Layer 4 of a small transformer language model trained on English Wikipedia (8 layers, counted from 0, width 128).
Take only the direct path to the model's output, skipping the later layers: a vector added to the residual stream pushes a token's score in proportion to its dot product with that token's output vector.

Output vectors of the tokens that the questions are about. A number n stands for (n - 128) times 0.0064.
"ties": 149, 91, 73, 77, 163, 134, 112, 95, 164, 151, 88, 202, 139, 135, 165, 110, 112, 203, 141, 62, 112, 122, 29, 107, 84, 132, 142, 194, 117, 100, 143, 101, 71, 96, 178, 89, 130, 106, 160, 159, 73, 174, 70, 217, 60, 175, 210, 150, 139, 133, 219, 94, 134, 133, 73, 149, 198, 113, 114, 87, 158, 128, 197, 186, 133, 136, 224, 141, 168, 126, 106, 121, 180, 174, 147, 75, 116, 39, 86, 111, 105, 111, 186, 145, 106, 209, 135, 81, 137, 192, 139, 183, 70, 204, 124, 85, 157, 132, 161, 28, 145, 173, 154, 102, 85, 164, 120, 130, 16, 122, 129, 70, 163, 137, 83, 36, 199, 133, 93, 103, 150, 92, 133, 114, 162, 32, 85, 162
"\n\n": 91, 140, 99, 169, 159, 123, 78, 65, 119, 178, 167, 80, 180, 119, 77, 162, 127, 87, 117, 81, 104, 153, 166, 139, 155, 155, 134, 99, 166, 60, 139, 140, 143, 124, 94, 117, 87, 79, 110, 163, 126, 124, 80, 128, 128, 123, 119, 177, 169, 161, 177, 157, 96, 127, 77, 106, 75, 178, 84, 143, 160, 106, 199, 149, 122, 117, 133, 166, 119, 82, 116, 172, 137, 121, 141, 83, 93, 134, 139, 146, 112, 110, 170, 144, 160, 135, 78, 198, 100, 85, 97, 165, 84, 101, 166, 155, 87, 145, 201, 167, 126, 107, 58, 169, 107, 69, 47, 120, 157, 89, 115, 123, 216, 121, 191, 208, 87, 187, 140, 126, 172, 114, 139, 152, 128, 131, 89, 101
" its": 113, 74, 147, 163, 108, 152, 99, 161, 111, 133, 111, 163, 169, 157, 116, 162, 151, 111, 124, 178, 81, 181, 142, 118, 100, 134, 147, 106, 125, 68, 134, 178, 128, 115, 127, 120, 138, 111, 85, 187, 187, 179, 147, 191, 67, 130, 109, 112, 114, 143, 101, 119, 63, 88, 133, 79, 101, 154, 113, 88, 132, 173, 163, 128, 185, 138, 76, 151, 61, 118, 130, 124, 97, 138, 118, 95, 141, 187, 92, 126, 198, 107, 97, 134, 169, 88, 145, 130, 131, 88, 141, 166, 109, 176, 157, 151, 142, 143, 148, 93, 109, 105, 116, 149, 90, 129, 129, 134, 104, 155, 176, 139, 139, 154, 60, 108, 124, 88, 60, 136, 17, 169, 108, 195, 128, 125, 163, 135
"yn": 100, 137, 162, 102, 161, 120, 141, 78, 208, 152, 143, 129, 134, 128, 163, 78, 99, 168, 125, 144, 120, 83, 127, 127, 127, 90, 159, 170, 135, 136, 202, 76, 59, 173, 131, 162, 108, 138, 125, 87, 166, 109, 135, 115, 104, 142, 124, 159, 131, 111, 130, 125, 108, 125, 145, 126, 95, 119, 106, 72, 115, 126, 165, 89, 145, 188, 145, 106, 149, 199, 121, 101, 124, 83, 106, 146, 116, 147, 157, 93, 96, 108, 128, 87, 147, 115, 142, 152, 138, 99, 95, 50, 118, 164, 101, 71, 164, 82, 75, 115, 127, 105, 123, 119, 163, 195, 119, 151, 130, 194, 119, 68, 173, 166, 153, 157, 79, 120, 167, 164, 140, 108, 135, 120, 147, 197, 125, 100
"play": 98, 151, 105, 71, 134, 173, 110, 106, 183, 161, 67, 103, 180, 82, 160, 190, 70, 138, 163, 193, 121, 122, 106, 110, 147, 125, 116, 131, 125, 182, 173, 149, 173, 124, 194, 88, 142, 100, 141, 167, 69, 112, 112, 113, 120, 171, 133, 90, 103, 121, 186, 75, 173, 147, 153, 207, 65, 143, 112, 73, 140, 138, 115, 163, 107, 96, 136, 107, 101, 107, 60, 67, 112, 50, 162, 149, 203, 117, 167, 132, 71, 120, 109, 143, 174, 149, 122, 98, 138, 184, 109, 191, 105, 80, 178, 99, 135, 90, 63, 78, 151, 67, 165, 109, 84, 152, 180, 175, 89, 111, 172, 128, 143, 50, 146, 68, 160, 109, 173, 73, 101, 166, 148, 219, 161, 134, 120, 111
" m": 125, 142, 104, 72, 136, 119, 157, 139, 97, 124, 185, 146, 128, 126, 127, 144, 84, 115, 91, 127, 127, 144, 130, 119, 138, 115, 143, 131, 170, 139, 127, 75, 104, 89, 180, 79, 161, 141, 109, 103, 142, 112, 129, 109, 123, 105, 160, 133, 146, 136, 176, 90, 148, 130, 125, 91, 166, 145, 97, 160, 140, 172, 91, 176, 187, 101, 101, 86, 150, 118, 124, 149, 142, 163, 149, 143, 177, 100, 103, 194, 105, 158, 80, 126, 112, 112, 144, 156, 149, 93, 166, 99, 86, 140, 150, 98, 164, 143, 108, 158, 144, 137, 70, 120, 145, 164, 124, 128, 143, 105, 98, 124, 145, 131, 125, 123, 90, 86, 143, 138, 121, 100, 142, 55, 147, 125, 139, 119
"ness": 147, 134, 142, 38, 135, 128, 139, 136, 152, 105, 42, 67, 162, 124, 129, 145, 43, 157, 147, 83, 171, 106, 125, 143, 152, 72, 173, 183, 145, 149, 185, 167, 137, 146, 149, 175, 93, 56, 119, 107, 116, 131, 159, 175, 145, 133, 175, 178, 137, 146, 173, 119, 119, 147, 152, 111, 165, 104, 122, 141, 146, 103, 125, 120, 127, 171, 113, 132, 240, 85, 61, 123, 110, 99, 59, 112, 156, 96, 179, 136, 136, 112, 137, 98, 159, 204, 111, 150, 144, 165, 132, 137, 152, 108, 189, 124, 111, 95, 99, 92, 174, 91, 111, 104, 54, 249, 73, 136, 117, 171, 134, 19, 139, 157, 71, 112, 134, 120, 99, 75, 89, 124, 161, 150, 169, 26, 153, 70
" are": 124, 105, 156, 72, 120, 135, 89, 163, 108, 170, 99, 172, 101, 109, 120, 132, 119, 84, 124, 117, 115, 152, 145, 144, 162, 160, 131, 90, 141, 121, 181, 136, 154, 114, 105, 136, 82, 138, 119, 174, 172, 142, 93, 195, 134, 77, 92, 156, 134, 175, 187, 168, 86, 110, 127, 183, 136, 136, 111, 138, 125, 151, 222, 132, 149, 149, 130, 135, 114, 145, 89, 159, 119, 149, 115, 64, 120, 150, 127, 96, 135, 121, 106, 90, 131, 105, 191, 131, 128, 97, 110, 95, 127, 148, 115, 61, 113, 164, 146, 135, 27, 111, 77, 152, 187, 112, 142, 115, 128, 42, 126, 132, 152, 88, 151, 154, 150, 127, 173, 117, 48, 142, 135, 98, 142, 137, 109, 152

Each question shows what one neuron of this layer's MLP adds at an activation of 1. A number n stands for (n - 128) times 0.0026.

n382: 118, 130, 112, 51, 117, 163, 137, 103, 142, 101, 142, 127, 127, 105, 107, 211, 82, 99, 149, 137, 173, 126, 99, 158, 82, 120, 107, 138, 156, 112, 91, 120, 169, 136, 163, 135, 111, 123, 103, 134, 131, 122, 147, 120, 105, 130, 110, 104, 194, 109, 139, 110, 127, 123, 119, 114, 66, 128, 120, 93, 121, 99, 118, 137, 142, 124, 115, 135, 83, 101, 104, 107, 146, 135, 120, 145, 122, 117, 108, 161, 143, 136, 156, 157, 141, 80, 145, 137, 159, 176, 89, 135, 143, 112, 133, 157, 138, 111, 165, 139, 141, 141, 113, 129, 155, 137, 138, 151, 129, 122, 148, 151, 103, 146, 173, 127, 118, 158, 149, 127, 126, 140, 138, 117, 119, 108, 129, 114
Which three tokens does it push up most, strongest first? "play", "\n\n", " m"

n291: 105, 146, 180, 164, 130, 158, 100, 168, 116, 138, 167, 166, 103, 139, 158, 113, 129, 131, 100, 108, 140, 114, 137, 125, 68, 159, 124, 160, 130, 137, 140, 139, 107, 147, 96, 132, 82, 132, 160, 93, 65, 65, 127, 143, 114, 141, 135, 126, 97, 96, 114, 161, 126, 112, 147, 122, 160, 118, 108, 118, 125, 126, 113, 109, 116, 176, 146, 136, 130, 100, 131, 143, 118, 141, 114, 142, 149, 165, 102, 131, 82, 185, 152, 94, 170, 138, 132, 117, 97, 175, 177, 156, 138, 84, 127, 88, 153, 135, 109, 101, 114, 60, 139, 130, 153, 157, 135, 82, 147, 83, 94, 103, 111, 163, 146, 175, 103, 132, 149, 147, 91, 147, 109, 147, 116, 125, 120, 129
Which three tokens does it push up most, strongest first? "yn", " are", "ness"

n117: 142, 114, 106, 116, 121, 137, 156, 147, 132, 118, 92, 173, 76, 120, 139, 127, 115, 135, 81, 143, 118, 110, 134, 115, 123, 166, 161, 134, 164, 127, 118, 180, 123, 156, 114, 101, 121, 120, 123, 117, 119, 122, 112, 140, 144, 140, 115, 116, 129, 89, 109, 138, 109, 142, 137, 122, 95, 141, 156, 152, 146, 124, 125, 176, 129, 99, 115, 93, 103, 167, 125, 140, 107, 136, 109, 97, 161, 138, 148, 117, 109, 89, 145, 142, 112, 135, 129, 176, 122, 111, 169, 143, 104, 142, 130, 95, 102, 142, 135, 119, 115, 123, 138, 120, 145, 151, 129, 135, 101, 130, 117, 134, 174, 123, 136, 134, 130, 117, 145, 135, 119, 114, 122, 118, 146, 140, 130, 153
Pushed down most: "ness"

n272: 132, 112, 107, 103, 77, 139, 79, 169, 138, 120, 157, 119, 193, 142, 110, 150, 107, 118, 127, 134, 155, 143, 137, 145, 128, 124, 137, 138, 139, 128, 122, 126, 131, 134, 148, 136, 123, 116, 103, 110, 118, 136, 133, 155, 130, 137, 137, 180, 89, 110, 135, 161, 91, 101, 105, 137, 117, 188, 151, 109, 173, 103, 107, 107, 120, 86, 119, 131, 111, 102, 78, 144, 108, 124, 110, 154, 120, 149, 58, 163, 180, 88, 144, 138, 119, 211, 101, 123, 144, 90, 120, 128, 86, 113, 144, 108, 124, 109, 141, 157, 130, 149, 129, 105, 114, 134, 137, 84, 168, 132, 124, 161, 162, 146, 133, 161, 100, 110, 102, 133, 125, 108, 83, 124, 149, 138, 176, 149
Which three tokens does it push up most, strongest first? "\n\n", " its", "ness"

n465: 130, 107, 168, 83, 135, 130, 112, 104, 220, 130, 115, 61, 68, 199, 123, 138, 195, 54, 156, 182, 80, 129, 145, 111, 194, 109, 151, 160, 117, 185, 87, 141, 113, 81, 84, 172, 126, 193, 37, 100, 95, 158, 124, 111, 151, 44, 86, 171, 87, 138, 144, 83, 86, 129, 155, 151, 183, 123, 97, 176, 128, 95, 100, 118, 103, 106, 144, 115, 172, 164, 101, 104, 173, 79, 58, 105, 136, 14, 145, 87, 194, 125, 203, 169, 173, 105, 160, 54, 174, 149, 138, 187, 178, 104, 88, 109, 142, 136, 191, 160, 76, 142, 139, 130, 99, 153, 103, 181, 138, 117, 108, 122, 135, 157, 98, 93, 113, 80, 101, 129, 162, 161, 128, 148, 144, 101, 78, 155
Which of these tokens does it push up most? "ness"

n355: 132, 185, 112, 81, 147, 189, 150, 139, 109, 138, 124, 152, 130, 174, 128, 83, 86, 94, 92, 147, 125, 147, 118, 141, 120, 176, 120, 84, 150, 129, 157, 93, 119, 117, 138, 152, 119, 91, 95, 155, 125, 143, 97, 97, 156, 109, 139, 159, 95, 106, 123, 132, 154, 61, 103, 105, 181, 145, 130, 110, 104, 149, 134, 146, 92, 105, 139, 87, 120, 126, 123, 146, 85, 106, 117, 105, 139, 130, 135, 142, 147, 115, 162, 173, 144, 156, 126, 114, 113, 143, 151, 117, 115, 96, 113, 124, 121, 109, 153, 134, 123, 113, 128, 164, 121, 148, 135, 178, 130, 106, 121, 102, 152, 142, 156, 139, 170, 126, 155, 136, 118, 122, 91, 178, 127, 117, 150, 118
Which of these tokens does it push up most? "play"

n218: 112, 129, 114, 107, 139, 152, 138, 124, 143, 150, 146, 136, 122, 91, 132, 139, 139, 124, 145, 104, 133, 96, 142, 91, 161, 114, 110, 130, 162, 134, 130, 164, 115, 121, 125, 128, 122, 132, 174, 108, 121, 153, 109, 109, 133, 73, 143, 117, 113, 124, 142, 136, 124, 156, 121, 86, 93, 141, 110, 129, 135, 120, 138, 131, 115, 139, 104, 106, 114, 141, 128, 132, 142, 133, 121, 124, 117, 145, 137, 146, 153, 117, 157, 133, 141, 149, 99, 127, 149, 132, 113, 125, 102, 126, 130, 122, 116, 150, 149, 123, 154, 131, 106, 148, 143, 132, 143, 98, 129, 88, 134, 117, 125, 111, 115, 160, 110, 117, 170, 120, 133, 128, 130, 146, 178, 91, 112, 122
Pushed down most: " its"

n18: 131, 188, 90, 157, 149, 95, 129, 182, 137, 75, 157, 127, 74, 103, 121, 186, 114, 173, 107, 137, 136, 117, 137, 119, 141, 111, 107, 114, 97, 115, 110, 94, 118, 107, 106, 119, 122, 149, 116, 149, 100, 154, 130, 117, 143, 91, 140, 110, 92, 112, 160, 132, 108, 154, 137, 115, 160, 76, 162, 151, 94, 151, 111, 125, 132, 128, 151, 101, 173, 111, 131, 140, 120, 138, 90, 129, 163, 152, 119, 120, 135, 133, 127, 119, 139, 124, 156, 69, 134, 98, 98, 143, 148, 129, 145, 153, 118, 137, 91, 136, 144, 160, 131, 129, 109, 151, 97, 108, 149, 143, 144, 171, 115, 115, 124, 147, 113, 137, 113, 76, 137, 67, 125, 152, 133, 160, 169, 151
Which of these tokens does it push up most? " m"

n478: 89, 129, 123, 132, 161, 145, 122, 85, 159, 144, 127, 95, 138, 150, 125, 98, 169, 154, 179, 120, 52, 88, 128, 109, 175, 98, 139, 102, 144, 116, 149, 124, 116, 150, 112, 96, 103, 171, 151, 157, 34, 127, 141, 100, 118, 118, 130, 101, 120, 114, 200, 152, 158, 114, 113, 150, 139, 175, 121, 132, 154, 122, 170, 85, 112, 189, 87, 136, 127, 137, 131, 135, 115, 30, 113, 123, 110, 107, 138, 84, 145, 152, 167, 115, 114, 193, 117, 135, 148, 147, 94, 191, 79, 101, 68, 135, 85, 105, 73, 88, 195, 124, 146, 152, 132, 162, 154, 122, 125, 115, 124, 157, 141, 119, 202, 160, 162, 64, 100, 123, 134, 161, 150, 101, 166, 79, 115, 116
Which two tokens does it push up most, strongest first? "play", "ties"

n246: 138, 118, 126, 127, 160, 90, 89, 151, 204, 135, 129, 117, 189, 125, 118, 100, 141, 175, 93, 68, 128, 99, 162, 93, 134, 121, 164, 156, 138, 126, 88, 80, 106, 115, 144, 101, 150, 159, 106, 107, 170, 110, 109, 125, 98, 99, 158, 160, 108, 124, 133, 148, 71, 123, 167, 152, 119, 142, 137, 141, 103, 133, 100, 120, 126, 126, 143, 123, 125, 141, 149, 160, 134, 129, 129, 123, 92, 142, 132, 113, 125, 121, 159, 171, 133, 92, 121, 140, 121, 126, 124, 83, 111, 98, 152, 145, 161, 131, 137, 203, 91, 117, 131, 132, 125, 136, 94, 127, 128, 148, 108, 114, 147, 115, 161, 123, 133, 150, 127, 167, 192, 92, 105, 120, 123, 168, 82, 106
Which three tokens does it push up most, strongest first? "yn", "\n\n", " m"

n377: 117, 131, 130, 114, 78, 42, 132, 116, 128, 133, 103, 88, 125, 150, 84, 65, 135, 92, 121, 107, 167, 136, 135, 126, 142, 155, 125, 107, 130, 114, 136, 106, 104, 84, 154, 142, 142, 95, 126, 121, 125, 97, 112, 125, 152, 125, 192, 146, 153, 162, 107, 130, 133, 136, 143, 166, 128, 143, 128, 98, 158, 141, 167, 92, 103, 97, 136, 138, 116, 96, 151, 143, 157, 120, 132, 132, 133, 179, 149, 108, 117, 149, 198, 124, 157, 163, 100, 161, 158, 125, 137, 140, 91, 76, 155, 148, 111, 153, 172, 102, 115, 115, 100, 146, 72, 111, 133, 129, 152, 82, 146, 136, 169, 137, 154, 127, 98, 127, 118, 155, 117, 75, 118, 153, 104, 98, 187, 134
Pushed down most: "yn"

n492: 139, 165, 136, 132, 108, 135, 96, 173, 117, 153, 152, 108, 97, 142, 101, 112, 64, 131, 159, 121, 151, 145, 99, 120, 63, 96, 134, 131, 139, 94, 118, 155, 116, 108, 93, 130, 152, 151, 141, 135, 108, 107, 93, 183, 205, 121, 133, 124, 201, 123, 101, 179, 114, 101, 144, 107, 141, 107, 142, 128, 79, 139, 151, 120, 165, 145, 75, 126, 160, 124, 126, 136, 178, 115, 107, 109, 128, 100, 128, 74, 165, 241, 188, 127, 150, 120, 175, 154, 169, 131, 134, 140, 111, 92, 179, 130, 132, 132, 133, 123, 93, 131, 73, 111, 136, 125, 102, 99, 150, 133, 122, 79, 89, 146, 111, 105, 138, 148, 92, 199, 118, 109, 96, 126, 129, 123, 78, 142
Pushed down most: "play"

n288: 128, 161, 103, 81, 111, 54, 125, 95, 97, 143, 161, 112, 136, 130, 140, 150, 123, 150, 132, 115, 142, 110, 194, 125, 125, 108, 132, 152, 152, 151, 138, 188, 120, 142, 125, 100, 104, 172, 141, 165, 139, 120, 119, 148, 135, 134, 135, 125, 122, 123, 149, 112, 143, 148, 224, 111, 59, 165, 95, 110, 122, 97, 119, 112, 158, 142, 134, 140, 126, 87, 169, 156, 133, 125, 142, 118, 166, 179, 137, 148, 80, 117, 157, 123, 135, 112, 139, 133, 109, 147, 170, 90, 117, 146, 124, 160, 143, 143, 142, 93, 94, 115, 123, 116, 154, 174, 97, 135, 100, 65, 144, 151, 105, 94, 138, 77, 151, 114, 126, 65, 127, 129, 121, 99, 129, 130, 105, 128
Which of these tokens does it push up most? "play"

n216: 131, 123, 135, 135, 129, 109, 119, 151, 140, 123, 130, 131, 122, 117, 139, 122, 148, 107, 123, 134, 141, 137, 119, 124, 118, 114, 136, 127, 115, 132, 134, 139, 136, 130, 131, 117, 125, 131, 135, 115, 131, 127, 128, 140, 122, 127, 127, 143, 109, 131, 136, 126, 119, 139, 140, 132, 134, 129, 130, 139, 130, 141, 132, 142, 132, 133, 128, 122, 139, 129, 132, 142, 122, 114, 117, 120, 125, 132, 127, 133, 129, 138, 111, 104, 127, 124, 117, 131, 136, 132, 120, 133, 122, 121, 126, 128, 108, 131, 110, 135, 131, 127, 119, 132, 136, 112, 126, 135, 123, 109, 139, 118, 119, 126, 140, 145, 114, 117, 120, 151, 146, 130, 141, 132, 115, 137, 142, 127
Which of these tokens does it push up most? " are"

n343: 135, 125, 138, 128, 109, 116, 107, 92, 144, 116, 158, 120, 100, 173, 130, 116, 115, 155, 103, 170, 120, 156, 121, 189, 138, 98, 107, 148, 118, 111, 102, 190, 136, 186, 142, 114, 101, 137, 152, 123, 112, 144, 122, 128, 151, 172, 84, 97, 153, 147, 62, 147, 70, 71, 119, 121, 59, 134, 130, 129, 110, 163, 143, 114, 122, 92, 146, 126, 131, 134, 144, 117, 99, 127, 96, 121, 110, 116, 108, 145, 169, 164, 120, 68, 151, 129, 78, 139, 122, 99, 165, 157, 149, 83, 120, 111, 155, 103, 163, 121, 136, 153, 126, 183, 157, 77, 136, 120, 138, 117, 144, 143, 145, 161, 124, 121, 107, 68, 103, 137, 89, 140, 155, 138, 161, 128, 132, 147
Which of these tokens does it push up most? " its"

n342: 164, 160, 152, 125, 44, 122, 166, 151, 110, 134, 103, 87, 138, 95, 135, 79, 150, 123, 139, 169, 121, 111, 145, 111, 164, 111, 179, 60, 132, 91, 148, 144, 159, 121, 134, 155, 123, 194, 125, 149, 193, 120, 103, 86, 167, 96, 147, 146, 140, 43, 148, 136, 121, 130, 141, 114, 96, 141, 59, 101, 137, 176, 133, 170, 124, 132, 153, 103, 111, 163, 184, 124, 84, 97, 116, 174, 199, 184, 156, 139, 152, 100, 154, 66, 149, 153, 157, 127, 156, 102, 148, 140, 118, 133, 94, 59, 125, 154, 76, 156, 105, 107, 99, 122, 143, 147, 149, 122, 110, 117, 103, 159, 70, 101, 166, 134, 153, 30, 139, 100, 113, 125, 43, 127, 151, 138, 93, 121
Which of these tokens does it push up most? " are"